Layer 13 of a small transformer language model trained on English Wikipedia (19 layers, counted from 0, width 64).
In attention head 2, each number of a token's query is one row of weights dot the token's vector x. The head spreads its attention over the tokens so far by the softmax of query dot key.

Query weights of the head. A number n stands for n times 0.0038.
q0: 62 50 17 83 29 6 -4 15 78 -7 -60 34 20 47 -28 60 45 41 -27 -62 -15 -75 41 13 43 14 9 -50 -18 -27 -37 -5 43 47 21 104 -53 41 62 40 0 -65 7 -28 21 3 -10 35 32 20 36 -45 -10 80 -41 22 50 -78 -43 -8 -2 40 -77 -37
q1: -5 29 93 13 9 -13 20 68 41 -51 -50 -50 38 3 -144 -105 28 17 -31 -54 9 61 -66 -113 -81 2 34 -26 -16 56 2 48 9 -30 63 15 48 68 42 45 1 0 5 -90 34 34 -84 -20 -47 13 43 -18 22 49 54 -61 -103 72 0 33 -21 23 -88 -71
q2: 23 22 23 -31 -16 -58 44 0 -28 -44 -51 -16 72 21 -31 66 46 47 -89 18 -108 24 -35 -23 -22 -123 49 9 16 39 5 -51 -25 -27 -35 79 -127 49 51 66 -75 -71 -44 97 -102 -45 -95 -21 -23 42 28 5 2 26 -32 -86 50 56 73 126 -4 7 19 -11
q3: -91 40 58 34 -14 34 32 4 -14 -34 8 -7 74 -50 -16 -32 -1 -2 -48 -5 -5 15 -1 -59 -43 0 -1 -3 43 34 -38 8 15 -45 90 -30 19 -2 29 -32 -12 31 -9 -66 66 -33 87 -41 47 14 0 -23 -41 -8 -15 -90 -48 -22 -49 12 -25 -36 -58 80
q4: -271 25 177 162 158 305 164 12 115 113 205 144 195 -132 -94 16 26 -80 168 -45 122 415 -192 -118 -109 69 -95 129 37 -60 57 81 -52 39 139 -287 -79 -345 86 -475 26 138 -135 21 286 -57 51 87 -155 -189 -208 353 61 -408 -20 -28 10 57 45 -83 -117 -191 -121 -14
q5: 5 53 -1 60 -129 55 -2 29 66 -19 54 55 -30 -11 30 31 -65 -42 73 -35 6 -25 40 27 56 -24 23 -4 46 -1 25 -16 -10 58 -65 -48 -31 -60 -62 72 -42 9 7 -37 -20 4 -2 45 6 -11 96 -30 -49 30 -19 5 21 4 -43 9 127 -28 50 45
q6: -18 -6 36 -41 38 -4 16 32 28 15 -31 33 -63 7 5 62 0 -44 12 -41 21 58 37 41 -14 27 4 2 -35 61 4 24 -39 -11 12 24 -29 -67 -2 -45 46 52 10 59 18 18 -11 5 -21 -14 -92 49 45 -24 -31 -48 -21 43 -31 -33 -22 -28 4 -2
q7: 81 38 -89 -43 -91 72 -131 -49 106 -134 -20 -155 169 -65 7 -165 -51 180 -118 -167 -44 -16 -29 0 1 -67 -49 -67 -136 -185 53 -134 176 5 82 169 -18 20 -16 32 -145 -12 104 -39 9 7 35 -10 179 61 21 -155 -187 110 40 60 -20 -67 58 -33 -91 269 -93 -70
q8: -30 35 -2 6 3 -3 22 2 4 5 22 -1 -10 -31 -1 -2 -11 -21 -28 -11 33 -32 6 6 1 -5 -64 4 -95 -22 2 -29 -33 60 -37 -68 -18 3 4 -7 -41 -4 -3 -5 4 36 -22 -19 5 47 -16 -22 -42 -49 7 -20 -62 -21 -63 -55 -35 -30 -59 41
q9: 84 -88 -6 -34 26 -33 -45 -14 31 22 -29 16 83 -30 29 76 38 2 -73 32 19 61 -62 -27 -36 -20 -33 27 53 9 48 36 -45 64 -3 2 -108 -53 66 -22 69 34 -13 -33 -89 -29 1 -17 22 -59 15 44 79 -6 -8 -6 -123 30 30 -52 -123 29 -8 5
q10: -34 51 -35 63 -8 32 33 27 25 -40 -27 -33 -53 -14 -41 -78 -58 0 -2 -91 44 -49 -7 -10 -22 52 28 -17 -13 11 -25 -56 37 -9 -40 10 50 26 -21 16 -15 -47 16 14 102 45 -13 30 3 47 13 -82 -12 15 36 -21 15 -28 -20 16 5 -43 7 -25
q11: -3 21 -10 28 26 -38 9 -60 -21 -58 -28 6 40 -8 11 78 4 -32 -19 37 39 37 -59 -13 -1 -36 -19 -27 -17 5 44 7 -64 40 5 -29 -13 -78 21 -18 0 58 -37 -41 26 -4 -42 -33 28 -4 -33 -3 56 -64 13 -19 -98 38 -14 -3 -72 64 -47 38
q12: 67 -47 -6 -26 47 -19 -58 -33 14 53 -22 2 2 -5 -24 34 83 -50 -14 92 49 50 19 10 6 10 -53 -6 -21 -50 30 19 -61 23 9 20 -76 -19 23 -64 8 2 -31 -3 -58 33 16 -75 -31 -8 -16 52 73 -5 58 13 -61 45 -17 -11 -23 14 -56 22
q13: 30 -55 -97 -16 93 -85 -34 17 -4 69 4 3 21 -7 22 14 38 -12 -11 29 -6 16 54 -24 46 26 27 27 54 -40 0 -25 18 -2 44 2 -47 60 -8 12 -26 24 -15 7 -52 22 23 36 -16 -27 -7 36 18 68 -50 -13 39 -3 -11 16 -25 50 14 3
q14: 51 -41 14 42 46 49 -62 -25 27 68 -54 57 43 68 -39 9 70 40 -46 -10 60 -30 7 46 41 48 -15 16 -53 -24 22 -66 41 64 47 33 -54 39 61 17 -21 -49 3 -20 -1 -50 -38 2 71 1 -14 2 12 36 30 44 -89 -35 -80 21 -57 -12 48 -20
q15: -19 -21 -23 48 50 9 79 87 -57 -19 50 -58 16 -40 -61 34 28 -5 -17 17 -20 -11 -48 -4 -9 28 19 -7 73 -58 45 50 7 -7 31 20 16 -14 -21 70 6 -21 8 35 8 -26 -39 -73 37 -59 81 46 -12 88 -39 -30 10 58 46 55 7 9 10 15
q16: -64 -33 17 35 67 -63 -16 78 32 5 -44 22 48 39 23 -26 -34 -26 4 -23 5 -65 76 -33 53 38 -39 62 -95 126 -29 -11 46 -12 60 -18 -13 57 29 -3 -58 34 -19 -19 -3 28 -126 -8 -9 -59 -59 -14 27 15 4 -89 -67 0 -6 -68 -95 0 48 -130
q17: -42 -20 0 38 -27 -35 26 -32 -33 4 -2 -20 24 28 -19 -24 -85 34 -39 -36 -82 -42 -9 -9 44 24 37 57 48 81 -1 -42 62 -50 49 -16 -31 36 -11 56 -17 109 3 1 18 -16 -12 1 64 66 59 -25 2 48 3 -57 -44 13 31 -60 -41 -52 72 -34
q18: -1 17 -46 -46 21 -9 -85 -84 30 182 -40 15 24 -23 0 30 43 178 -35 99 -19 -45 23 64 25 -17 15 12 -7 3 68 -17 2 -8 -57 -22 -41 8 -24 3 36 82 -40 -12 -68 -38 -78 -26 71 2 32 22 2 8 -73 0 -95 -79 50 -11 -33 20 63 25
q19: -48 19 -6 -63 -1 18 -27 83 -19 -63 -6 -42 -14 -28 128 -16 5 76 -1 20 -51 -72 -7 15 -37 -46 20 -50 -19 -15 21 -30 49 -75 -1 35 23 55 -13 28 47 -51 70 12 -52 -13 -42 18 57 6 30 -11 -45 -9 -1 -3 161 -83 24 20 39 4 -32 -34
q20: 66 48 -84 33 26 64 25 -7 86 -62 -25 26 -26 74 -132 -90 -117 65 -85 40 -51 -109 -38 -15 13 -32 40 -53 48 116 -50 -9 -30 44 9 -135 -83 -28 19 16 -12 -79 7 -93 17 -29 -10 50 24 15 -50 54 -120 34 20 -110 90 -81 49 18 35 11 78 21
q21: -48 14 -30 6 59 -48 33 -45 -32 46 1 37 -11 -17 38 142 21 39 72 114 5 -95 -117 19 -36 15 65 54 26 -26 18 39 133 -65 55 32 -91 23 55 -166 -8 39 9 11 8 1 42 -25 22 -1 -149 63 3 -38 -41 43 9 -61 -97 80 52 -217 -97 -71
q22: 26 39 -48 -62 -77 56 11 -10 -102 -30 -18 70 22 -79 -19 -18 20 -65 212 -10 -63 -80 13 -33 -24 -74 144 41 20 36 -20 -68 -9 88 49 85 5 -36 -41 -27 10 47 121 61 -9 -2 26 117 83 58 -21 8 -51 31 -26 -14 82 -21 32 -104 -190 -51 43 106
q23: 136 84 -7 -55 -79 -39 49 -58 76 -8 -116 -62 -34 -63 -25 -132 32 10 -57 89 -105 -208 130 23 39 77 -54 -138 40 -16 134 -96 40 44 45 147 -166 118 -60 131 -52 -4 16 59 -123 -188 -103 0 -114 91 -67 -235 -141 63 -43 -10 98 22 103 90 104 109 -25 -74
q24: 105 -32 -36 -36 -49 -119 53 -125 -45 20 -4 107 3 13 -45 -45 -63 36 5 -168 -54 84 20 45 -20 29 -79 -48 16 62 63 -60 -40 -21 -14 121 25 153 -43 244 63 -8 -5 68 48 -80 89 -83 229 31 -1 -21 -183 53 157 36 -23 -58 24 188 -13 -35 47 1
q25: -20 69 40 -80 56 39 -31 31 -78 -9 16 50 -18 -59 -43 -36 -11 -38 -67 56 -28 -23 22 25 -103 -13 24 12 -28 36 -52 30 -98 -34 1 -69 -66 -197 147 -87 -4 -66 45 -81 92 82 6 -51 39 21 21 -19 -33 38 27 -40 35 51 142 22 78 -70 38 108
q26: 52 -18 -84 9 10 54 -105 16 -34 -52 -52 -40 123 -8 117 -56 0 -63 100 -43 -64 75 -14 -78 -122 55 117 -40 -54 -91 -48 -66 24 -51 -86 -68 120 42 -108 14 -82 66 -24 70 -19 31 -45 106 -18 46 -17 -10 -5 -74 82 77 57 18 32 34 73 83 16 24
q27: -70 -15 -8 -32 -1 -131 -5 -9 -11 -107 -56 -84 1 79 58 -76 65 64 16 40 43 122 47 23 87 11 65 -79 -74 107 -142 119 64 -50 -58 49 63 -23 67 78 -6 117 8 -25 -19 43 119 36 41 57 83 26 -24 42 116 39 -22 120 20 84 22 15 -81 108
q28: 6 24 -15 4 -1 -45 -40 92 43 -113 27 26 12 19 -4 50 -17 45 95 20 -50 56 -118 -13 -24 30 -37 -12 17 -39 71 -62 -43 -9 -59 8 -107 0 -87 5 124 25 -61 55 -83 -36 55 50 -45 70 -61 19 23 43 13 69 -47 56 -111 -41 97 -4 35 123
q29: -37 27 1 -81 97 -29 -13 114 -18 76 -37 31 36 3 -28 -31 -4 50 -43 24 78 35 -15 95 11 -80 -29 33 -11 48 122 31 58 -18 -85 -38 13 53 -71 107 90 -71 -50 -30 9 -88 -16 9 87 -47 31 -61 -12 -26 -43 94 -43 -98 55 -49 37 -88 44 21
q30: 32 -3 58 -70 37 95 -4 86 -89 27 -154 -25 -82 -24 35 -2 -19 45 69 133 -66 30 4 24 72 -20 7 43 12 -87 -98 57 -15 25 44 87 4 -60 -37 68 114 109 -48 97 46 -116 39 -31 45 -66 93 -37 -78 55 -13 50 -138 61 -26 12 22 -61 54 3
q31: 63 -43 -7 -117 86 50 -10 -93 48 -22 22 -89 54 65 3 -57 54 -74 -33 -106 11 -67 -4 164 20 -8 -60 -73 6 -70 -1 -92 79 -8 45 55 -26 -84 -134 99 123 -26 58 -117 8 -7 76 -56 -51 -34 7 -39 -59 -79 88 6 -39 -15 26 60 -54 -34 -6 -33

Each question shows a short text with each token's key, already scaled and adjusted for position as the last token sees it. A number n stands for n times 0.003.

Then comes the last token's vector x. A number n stands for n times 0.0098.

0 " —": -46 -7 -11 -21 -2 20 27 -10 50 67 14 62 116 -22 -48 20 -20 -113 -70 -197 104 48 -19 -48 -30 17 -97 -71 -8 34 -54 -114
1 "^{[": 14 -13 2 -23 -3 8 46 -6 31 50 -36 50 65 -30 -42 47 9 -144 -40 -279 64 41 53 -98 -17 57 -44 -82 -9 -40 -24 -68
2 "A": 33 -12 8 -6 0 -11 36 -1 10 43 -5 -5 41 -25 46 -47 -12 -72 -31 -135 35 11 0 -119 -39 23 -13 -52 132 -76 -128 -56
3 "]}": 40 16 5 7 1 -1 45 -3 8 8 -48 47 54 12 0 30 7 -153 11 -224 33 -10 7 -87 -40 49 -68 -111 -7 21 -89 -61
4 ";": 16 20 17 -12 0 -10 44 -4 39 36 -32 60 76 -3 -93 -9 -20 -161 3 -273 75 49 6 -86 -72 30 -42 -72 -35 45 -66 -46
5 " ": -16 14 5 7 0 -39 29 -2 15 28 -34 17 64 8 -23 6 -22 -123 15 -244 83 57 -31 -90 -87 79 -34 -82 5 -1 -84 -128
6 "5": -15 -5 2 7 1 -85 1 -6 1 92 -35 18 112 -7 71 -14 28 -142 58 -114 98 140 -54 -19 -20 119 -5 -37 19 22 -48 -155
7 "0": -2 -13 -8 58 0 -59 80 0 8 61 -39 17 89 -13 78 -39 36 -14 2 -145 95 66 -7 -61 -74 155 -72 67 91 -36 -91 -62
x: -26 -61 161 -159 92 -105 81 53 -153 -74 108 -38 -69 -57 41 -18 -140 -136 -26 20 -55 -8 36 101 69 -130 197 -199 -160 132 -36 132 -219 108 -19 -109 111 -32 176 -93 77 -127 -115 -62 -60 183 78 -96 -152 25 -5 28 58 -49 -23 79 -82 36 23 -140 -66 -138 136 119
Which two tokens does the last token look at most, in order? 7 "0", 4 ";"

0 "s": -20 -5 -5 -13 -1 3 14 -3 17 2 -13 3 15 -9 -53 13 -12 -54 22 -117 16 4 -17 -66 -50 9 -23 -57 -5 -38 -39 -23
1 ".": 0 -4 -4 -15 0 -12 11 -3 25 5 -31 11 28 -11 -33 16 -18 -67 -18 -149 -10 21 14 -65 -51 23 -33 -42 -19 -6 -36 -42
2 " He": 11 -10 8 -11 0 -11 14 -2 17 -3 -9 -1 47 -23 -50 -7 -9 -37 3 -88 48 40 -23 -61 -64 3 2 -32 19 -64 -16 -32
3 " was": 8 4 18 -6 -2 -27 33 -5 34 4 6 24 83 -22 -80 29 14 -50 -15 -122 36 27 -37 -32 -54 4 21 -23 -97 -10 -11 -3
4 " also": 2 13 13 8 0 -28 7 -1 29 9 11 11 71 -17 -32 -4 -1 -43 -14 -157 13 30 -26 -54 -40 -10 28 -41 -41 -10 -36 -32
5 " part": -7 11 0 38 0 -1 46 -3 31 21 -7 5 71 -14 -24 -14 -5 -46 18 -130 1 7 -17 -66 -1 6 38 -53 21 -20 -15 -11
6 " of": -13 0 4 39 0 -42 50 2 37 24 -25 26 69 -6 -24 -2 -10 -71 -6 -135 20 19 -7 -49 -42 10 -11 -32 -30 -5 -54 -35
7 " a": -4 -10 -12 11 0 6 55 1 34 27 -21 10 70 -12 -30 -8 4 -82 -15 -120 46 34 -17 -57 -48 8 9 -46 12 -17 -38 -30
x: -78 -107 177 10 -14 125 40 -10 -60 61 -100 129 -92 -46 -70 195 30 -95 267 103 44 115 -13 -111 33 -31 121 36 -51 -64 -19 15 -116 9 -158 -221 -26 132 43 -325 -28 37 -85 -68 30 18 35 -12 -62 -56 -54 26 35 -62 -188 120 -130 54 -5 23 -20 -152 194 178
Which two tokens does the last token look at most, in order? 1 ".", 7 " a"

0 ",": -12 -1 -5 -18 0 -8 3 -4 34 2 -15 31 58 -12 -37 2 -19 -73 -6 -165 8 26 5 -63 -74 21 2 -45 -11 -10 -32 -46
1 " planning": -7 -16 9 -19 -2 1 35 -6 39 4 -4 24 68 -13 -57 4 -7 -80 0 -148 49 10 -19 -46 -5 8 -41 -63 -6 -29 -27 -21
2 " and": 10 -11 17 -29 -1 -5 40 -5 44 5 -10 31 66 -14 -39 -4 -12 -44 -7 -137 32 11 -23 -55 -62 15 -13 -41 24 -17 -37 -40
3 " finance": 20 1 21 1 -2 -33 56 -4 47 16 -14 22 70 -9 -44 -5 -17 -53 18 -118 25 -3 -5 -50 -16 19 -42 -64 30 -28 -21 -33
4 ",": 11 8 18 12 0 -11 42 -5 44 10 -19 40 71 -2 -20 -11 -10 -38 -3 -135 38 29 3 -66 -58 16 -14 -43 23 -9 -13 -26
5 " which": -6 9 10 28 0 -20 56 -3 30 14 -17 10 75 -12 -51 5 -8 -31 16 -138 28 44 -21 -65 -46 -2 3 -45 16 -25 -16 -52
6 " work": -24 2 0 28 0 -34 54 -1 36 37 -5 25 70 -9 -47 -4 -4 -44 16 -131 60 30 -24 -49 -20 -28 -23 -74 0 -15 -13 -25
7 " together": -12 -11 -9 37 1 -27 51 -1 38 37 -14 18 97 -1 -14 -7 1 -40 2 -145 35 42 -27 -52 -31 -26 3 -48 -12 -18 -5 -40
x: -105 36 -133 -58 109 64 12 -28 -155 30 -103 102 65 -37 10 61 -56 -284 128 177 116 -31 -15 -69 27 -76 107 72 43 120 -77 134 -77 140 -79 -58 -40 1 13 -273 -26 -33 -46 1 11 111 144 -129 -54 -14 -24 107 1 -129 -109 -39 -133 -61 -113 37 -94 -310 -31 22
Which token does the last token look at most? 0 ","

0 "gger": -25 -2 -1 -14 -1 10 2 -3 21 -2 -7 9 19 -15 -52 11 1 -43 2 -115 27 17 -27 -67 -52 21 -14 -59 3 -43 -42 -15
1 " and": -7 -10 2 -29 -1 -5 21 -4 33 2 -12 20 56 -16 -42 1 -8 -52 -5 -143 15 15 -16 -62 -70 20 2 -44 -1 -20 -37 -46
2 " Stephen": 16 -12 7 -10 -1 0 12 -3 15 17 -2 4 40 -15 -14 -3 4 -38 -5 -49 13 19 -16 -61 -58 38 -49 -42 50 -78 -34 -13
3 "ie": 26 4 2 3 1 -2 -5 -2 11 1 -7 5 16 -12 -12 -5 1 -44 0 -71 35 28 -9 -63 -69 26 -37 -56 26 -66 -37 4
4 " Me": 6 14 8 -6 -1 -21 27 0 -1 3 -13 -3 -1 -12 -17 -2 -11 -26 7 -49 72 24 18 -58 -64 -2 -37 -55 44 -84 -19 -5
5 "yer": -17 16 -1 13 0 2 17 -2 11 8 -3 0 17 -6 -17 -2 8 -37 11 -74 38 26 -14 -64 -53 25 -36 -64 19 -55 -36 3
6 ".": -4 -2 5 13 1 -7 25 -1 17 12 -31 8 36 -7 -36 17 -13 -86 -12 -162 -12 32 17 -67 -56 18 -22 -40 -38 -3 -42 -42
7 " S": -8 -14 -9 19 0 -2 35 1 2 20 -5 2 35 -7 -47 -19 -11 -62 18 -73 39 27 -1 -76 -37 12 -18 -36 26 -56 -34 -5
x: -82 -49 161 20 -21 176 84 -151 -9 7 -75 150 156 -26 22 54 -7 -8 137 68 45 -55 73 44 -41 -78 3 -136 87 92 44 -13 -164 81 79 -24 8 -107 141 -385 -99 89 4 -201 36 -54 -10 -114 -64 17 -234 230 81 -45 -110 164 -61 -47 73 -45 -80 14 22 -46
Which token does the last token look at most, and with what share of its attention? 6 ".", with about 40%

0 " |": -32 -12 -10 -14 -1 -16 32 -8 22 36 -16 85 124 -32 -150 55 -41 -312 2 -444 34 68 -16 -109 -112 76 -39 -117 -151 20 -69 -96
1 " ": -18 -35 -9 1 -3 -18 -10 -4 62 62 -16 41 126 14 4 -5 -21 -207 -36 -374 114 88 -32 -110 -97 72 -73 -109 37 5 -117 -198
2 "2": 13 -13 12 -35 -4 -66 -78 -8 66 139 -57 -11 187 -13 6 22 8 -172 54 -213 120 226 -101 -50 3 75 25 -43 -2 -21 20 -256
3 " |": 47 13 24 15 1 -26 108 -8 -2 96 -28 137 154 -27 -176 37 -18 -301 22 -391 157 86 2 -76 -11 89 -88 24 -101 59 -25 -73
4 " ": 28 36 11 4 -4 -63 79 -4 17 75 -4 63 174 22 -26 -7 22 -157 -45 -339 186 -14 -75 -84 -33 153 -143 22 75 13 -86 -184
5 "8": -32 13 -6 13 -3 -75 -31 -8 22 163 -41 64 198 -11 53 14 71 -156 -69 -208 92 93 -128 40 20 109 -100 55 28 95 -29 -295
6 " |": -50 -6 -11 33 1 5 118 1 -31 75 -38 137 154 -21 -192 29 4 -258 -14 -363 156 8 -14 -66 27 129 -126 4 -129 102 -23 -98
7 " ": -33 -30 -11 16 1 -49 71 3 11 65 -21 44 154 20 -45 3 9 -94 -53 -332 189 -24 -90 -72 16 156 -168 -21 56 77 -68 -220
x: 95 43 3 -117 115 -54 -5 119 -89 61 -53 56 17 -39 -164 -1 -62 -110 -35 25 58 138 43 -26 -114 46 169 44 -19 -16 119 30 -168 110 -84 160 -26 114 377 -41 -48 -111 -160 -48 -39 78 36 -219 -59 -70 -92 80 -118 19 -181 92 -164 -2 74 -56 152 7 110 -67
Which token does the last token look at most, and with what share of its attention? 5 "8", with about 50%

0 "ious": -25 -8 -3 -38 0 -7 19 -9 46 -5 -4 33 78 -33 -82 15 0 -124 -7 -217 48 12 -36 -98 -90 3 -30 -98 -23 -26 -77 -33
1 " B": -12 -30 -1 -33 -2 4 30 -1 13 6 -15 15 10 -6 -47 1 -2 -106 11 -98 67 5 7 -93 -82 39 -79 -68 23 -98 -73 -47
2 ".": 24 -9 15 -17 -1 3 50 -7 32 15 -56 -21 16 -6 22 35 30 7 -6 -41 4 3 -50 -92 -138 31 -75 -49 38 -114 -111 -16
3 "I": 19 6 31 -31 -2 -16 59 -1 10 11 -12 4 41 -32 -23 -60 -32 -35 39 -44 48 37 22 -109 -68 20 -41 -36 83 -138 -62 7
4 ".": -11 22 19 1 0 -10 34 -2 24 26 -51 -30 21 -7 69 1 5 5 -40 -57 -28 1 8 -105 -72 28 -109 -56 52 -98 -91 -9
5 "G": -35 19 10 29 1 5 -11 2 22 16 -10 -5 20 -17 41 -89 -35 -29 -25 -52 11 25 56 -105 -68 6 -35 -21 59 -98 -105 -19
6 ".": -27 -9 -5 30 1 -10 47 0 37 53 -44 -24 47 3 57 37 -11 -40 -22 -34 -3 23 -22 -92 -68 0 -100 -118 96 -66 -97 -36
7 ")": -16 -18 -6 20 1 28 24 -3 51 31 -60 60 73 17 -79 14 6 -129 -5 -191 74 67 7 -85 -82 2 -20 -89 -66 33 -37 -35
x: -76 -41 -34 -104 -46 156 71 152 -185 -58 22 137 49 -91 -33 186 -90 -8 41 107 178 -25 151 0 16 -192 168 -92 195 29 1 60 133 42 -59 -287 -60 69 135 20 -73 -61 -44 -70 73 -16 79 -41 -44 -17 -49 51 20 -103 -89 143 -59 13 -82 27 82 -216 -184 98
Which token does the last token look at most? 7 ")"

0 " \"": -16 -4 3 -19 -2 0 17 -4 25 7 -26 28 46 -15 -24 31 -7 -66 -34 -142 54 34 1 -57 -57 2 -3 -42 -6 -29 -39 -81
1 "Mar": -17 -18 4 -15 -2 4 24 -2 4 11 -5 3 32 -12 -38 0 -4 -25 10 -55 41 18 -16 -69 -35 31 -23 -42 23 -80 -7 -23
2 "ion": 19 -15 8 6 -1 -6 13 -4 11 -2 -1 20 27 -8 -11 8 5 -38 2 -94 43 32 -1 -66 -36 2 -35 -68 6 -70 -23 -16
3 " has": 17 6 22 -3 -2 -20 55 -3 13 -10 -3 26 54 -18 -68 37 26 -25 -21 -131 61 25 -26 -42 -56 -14 3 -51 -89 -38 -16 -12
4 " ": 6 11 10 10 0 -32 21 -2 15 5 -16 14 38 -2 -13 16 2 -34 -4 -148 42 34 -18 -60 -65 37 -4 -55 -12 -20 -46 -72
5 "ambi": -17 17 -1 -8 -1 -28 12 1 -13 10 -8 -15 -25 -9 -66 -1 -17 -59 33 -101 55 0 1 -70 -30 24 -13 -49 63 -24 -12 -10
6 "t": -32 0 -3 26 -1 -35 20 -2 15 8 0 32 29 -2 -10 10 28 -36 -4 -127 48 5 6 -57 -5 23 31 -84 -24 -29 -39 -8
7 "ious": -8 -11 -14 18 -1 12 65 0 32 18 -12 39 59 -15 -45 -11 16 -79 -20 -121 64 -2 -30 -63 -23 -13 -29 -50 19 -5 -53 -18
x: -102 -91 192 89 -40 35 55 44 -209 117 -3 -37 52 -84 -12 34 33 -62 -48 205 76 115 -84 -86 30 -115 62 208 -181 62 26 33 -100 80 -121 -89 -131 -14 157 -238 -20 -158 -7 55 -18 2 69 135 -130 48 -11 20 -97 -166 -14 48 -11 116 45 -37 -185 -255 -4 74
Which token does the last token look at most, and with what share of its attention? 4 " ", with about 40%

0 " plan": -22 0 -2 -18 -2 15 9 -4 16 -7 4 18 41 -10 -45 19 -2 -35 7 -122 34 7 -31 -44 -17 17 -28 -49 -17 -31 -5 -22
1 ".": 1 -3 -4 -13 -1 -10 11 -2 17 7 -22 9 28 -10 -38 18 -16 -71 -10 -141 -13 21 6 -52 -47 17 -17 -36 -29 1 -35 -34
2 " The": 10 -3 13 -1 1 -3 38 -4 23 8 -17 5 58 -21 -39 11 1 -76 -7 -112 29 32 -19 -50 -37 6 5 -39 16 -27 -21 -28
3 " current": 20 3 12 11 0 -6 26 -4 40 15 -6 5 64 -13 -25 -2 4 -69 -6 -111 17 22 -19 -44 -13 14 -5 -46 19 -24 -29 -29
4 " Director": 10 14 8 19 0 -4 20 -2 19 12 -4 19 54 -8 -32 -9 -4 -72 11 -95 6 23 -2 -46 -8 26 -16 -39 -1 -53 -17 -13
5 " of": -11 8 8 29 0 -27 48 -1 36 19 -14 22 61 -6 -13 -3 -14 -44 -18 -102 19 16 10 -39 -28 23 -25 -25 -21 -44 -42 -22
6 " Plan": -27 3 1 12 0 -22 21 0 8 6 -2 6 38 -6 -23 -5 -9 -23 -19 -86 16 -13 7 -48 -25 35 -32 -35 15 -58 -9 -4
7 "ning": -9 -12 -6 10 0 -1 33 -1 22 13 -12 2 21 -8 -14 -5 -7 -38 5 -75 15 21 3 -50 -41 12 -32 -49 24 -56 -27 1
x: -47 15 132 -54 170 120 37 -106 -131 61 48 71 -25 -100 -34 10 -21 -88 151 -7 5 -2 27 -16 4 -57 204 137 85 -21 194 164 -9 135 138 -172 -33 -105 228 -355 -59 6 -12 -59 -2 132 28 58 -66 -13 23 14 100 -124 -61 15 53 73 -50 -145 -58 -233 -76 -7
Which two tokens does the last token look at most, in order? 1 ".", 5 " of"

0 "The": -12 -4 3 -22 0 -11 20 -5 15 -1 -13 7 51 -18 -31 10 -2 -68 -9 -107 14 31 -13 -56 -47 20 3 -43 7 -47 -19 -26
1 " mission": -9 -11 8 -15 -1 -4 8 -5 26 1 -5 13 51 -13 -38 12 -10 -42 7 -118 22 14 -21 -50 -18 31 -9 -56 19 -47 -9 -22
2 " of": 7 -7 15 -20 -2 -10 44 -4 39 4 -13 32 64 -15 -26 5 -12 -46 -12 -123 5 14 -12 -49 -36 11 -10 -32 -17 -9 -48 -22
3 " Li": 19 1 8 -8 -2 -15 25 0 -10 20 -7 -4 33 -12 -25 -7 -24 -23 7 -36 19 2 0 -67 -30 22 -15 -17 30 -68 -13 -5
4 "long": 14 13 2 7 0 -14 17 -2 9 12 -2 6 15 -5 5 -9 -3 -13 -25 -65 12 23 4 -61 -42 0 -27 -26 34 -65 -15 4
5 "we": -10 13 3 5 0 -6 -19 1 -6 -4 -1 -3 11 -11 -2 -14 -16 2 -7 -47 -12 19 8 -60 -30 38 -4 -16 44 -84 -15 -10
6 " City": -19 -1 0 9 1 -2 16 -2 22 24 -20 -3 25 -13 -10 -1 -9 -35 -4 -70 10 28 0 -51 -37 24 -39 -70 22 -43 -14 -8
7 " Council": -8 -11 -10 17 1 -2 41 -1 15 21 -16 10 38 -9 -39 -4 -22 -53 12 -100 -1 18 -4 -54 -10 37 -38 -48 2 -31 -25 3
x: 25 44 -41 54 105 168 187 -59 -217 62 9 28 56 -21 -34 67 -35 -183 103 199 54 37 -75 -45 129 -109 70 44 85 -136 257 118 12 -101 78 -138 -22 -69 72 -231 64 -66 -4 -48 125 -18 28 -9 -66 -33 -135 102 109 -90 -66 26 -53 73 32 -187 -23 -271 -121 -71
Which token does the last token look at most, and with what share of its attention? 0 "The", with about 30%

0 " The": -32 -12 7 -57 0 -23 47 -12 36 4 -30 19 127 -49 -64 16 -8 -149 -30 -230 47 71 -10 -139 -98 52 -14 -104 48 -136 -41 -58
1 " New": -7 -32 21 -37 0 -18 44 -8 45 33 -17 17 106 -30 3 -24 -18 -71 -46 -167 37 44 16 -135 -62 104 -63 -76 110 -162 -83 -29
2 " H": 51 -24 19 -22 0 -23 14 -1 25 25 -27 -10 44 -20 0 -42 -8 -64 -27 -102 12 19 29 -143 -81 100 -65 -61 82 -168 -19 -36
3 "ung": 69 3 17 0 -3 -20 46 -6 19 10 -4 13 65 -13 0 -48 3 -15 27 -141 67 -10 -51 -131 -74 80 -120 15 47 -151 -57 38
4 "er": 26 35 12 27 0 10 68 -6 -12 -15 -7 42 -12 -20 -53 -20 -7 -101 71 -186 74 29 -58 -148 -70 2 -125 -85 38 -92 -36 19
5 ",": -12 21 18 40 1 -3 61 -7 85 32 -53 78 130 -7 -67 -18 -24 -106 -1 -268 40 87 -8 -139 -142 33 -20 -86 -15 -24 -57 -42
6 " in": -31 7 -6 63 0 -71 127 0 51 64 -68 58 151 -6 -96 46 -5 -146 -8 -255 121 73 -35 -107 -78 52 -17 -112 -67 -35 -118 -73
7 " ": -23 -21 -13 18 3 -32 52 -1 22 39 -44 6 87 13 -20 14 -10 -95 0 -300 90 63 0 -127 -123 76 -10 -107 25 -37 -72 -162
x: 25 -54 -71 14 21 88 -70 1 -159 17 -125 34 42 -18 -47 62 -66 -62 121 13 -28 -8 75 -77 -41 -78 342 102 70 -102 -57 110 -138 -72 -215 39 57 56 187 -168 -111 29 -111 -76 4 71 30 -232 -65 -4 -148 93 -94 -70 -139 116 -165 -64 -11 -99 32 -10 78 1
Which token does the last token look at most, and with what share of its attention? 7 " ", with about 60%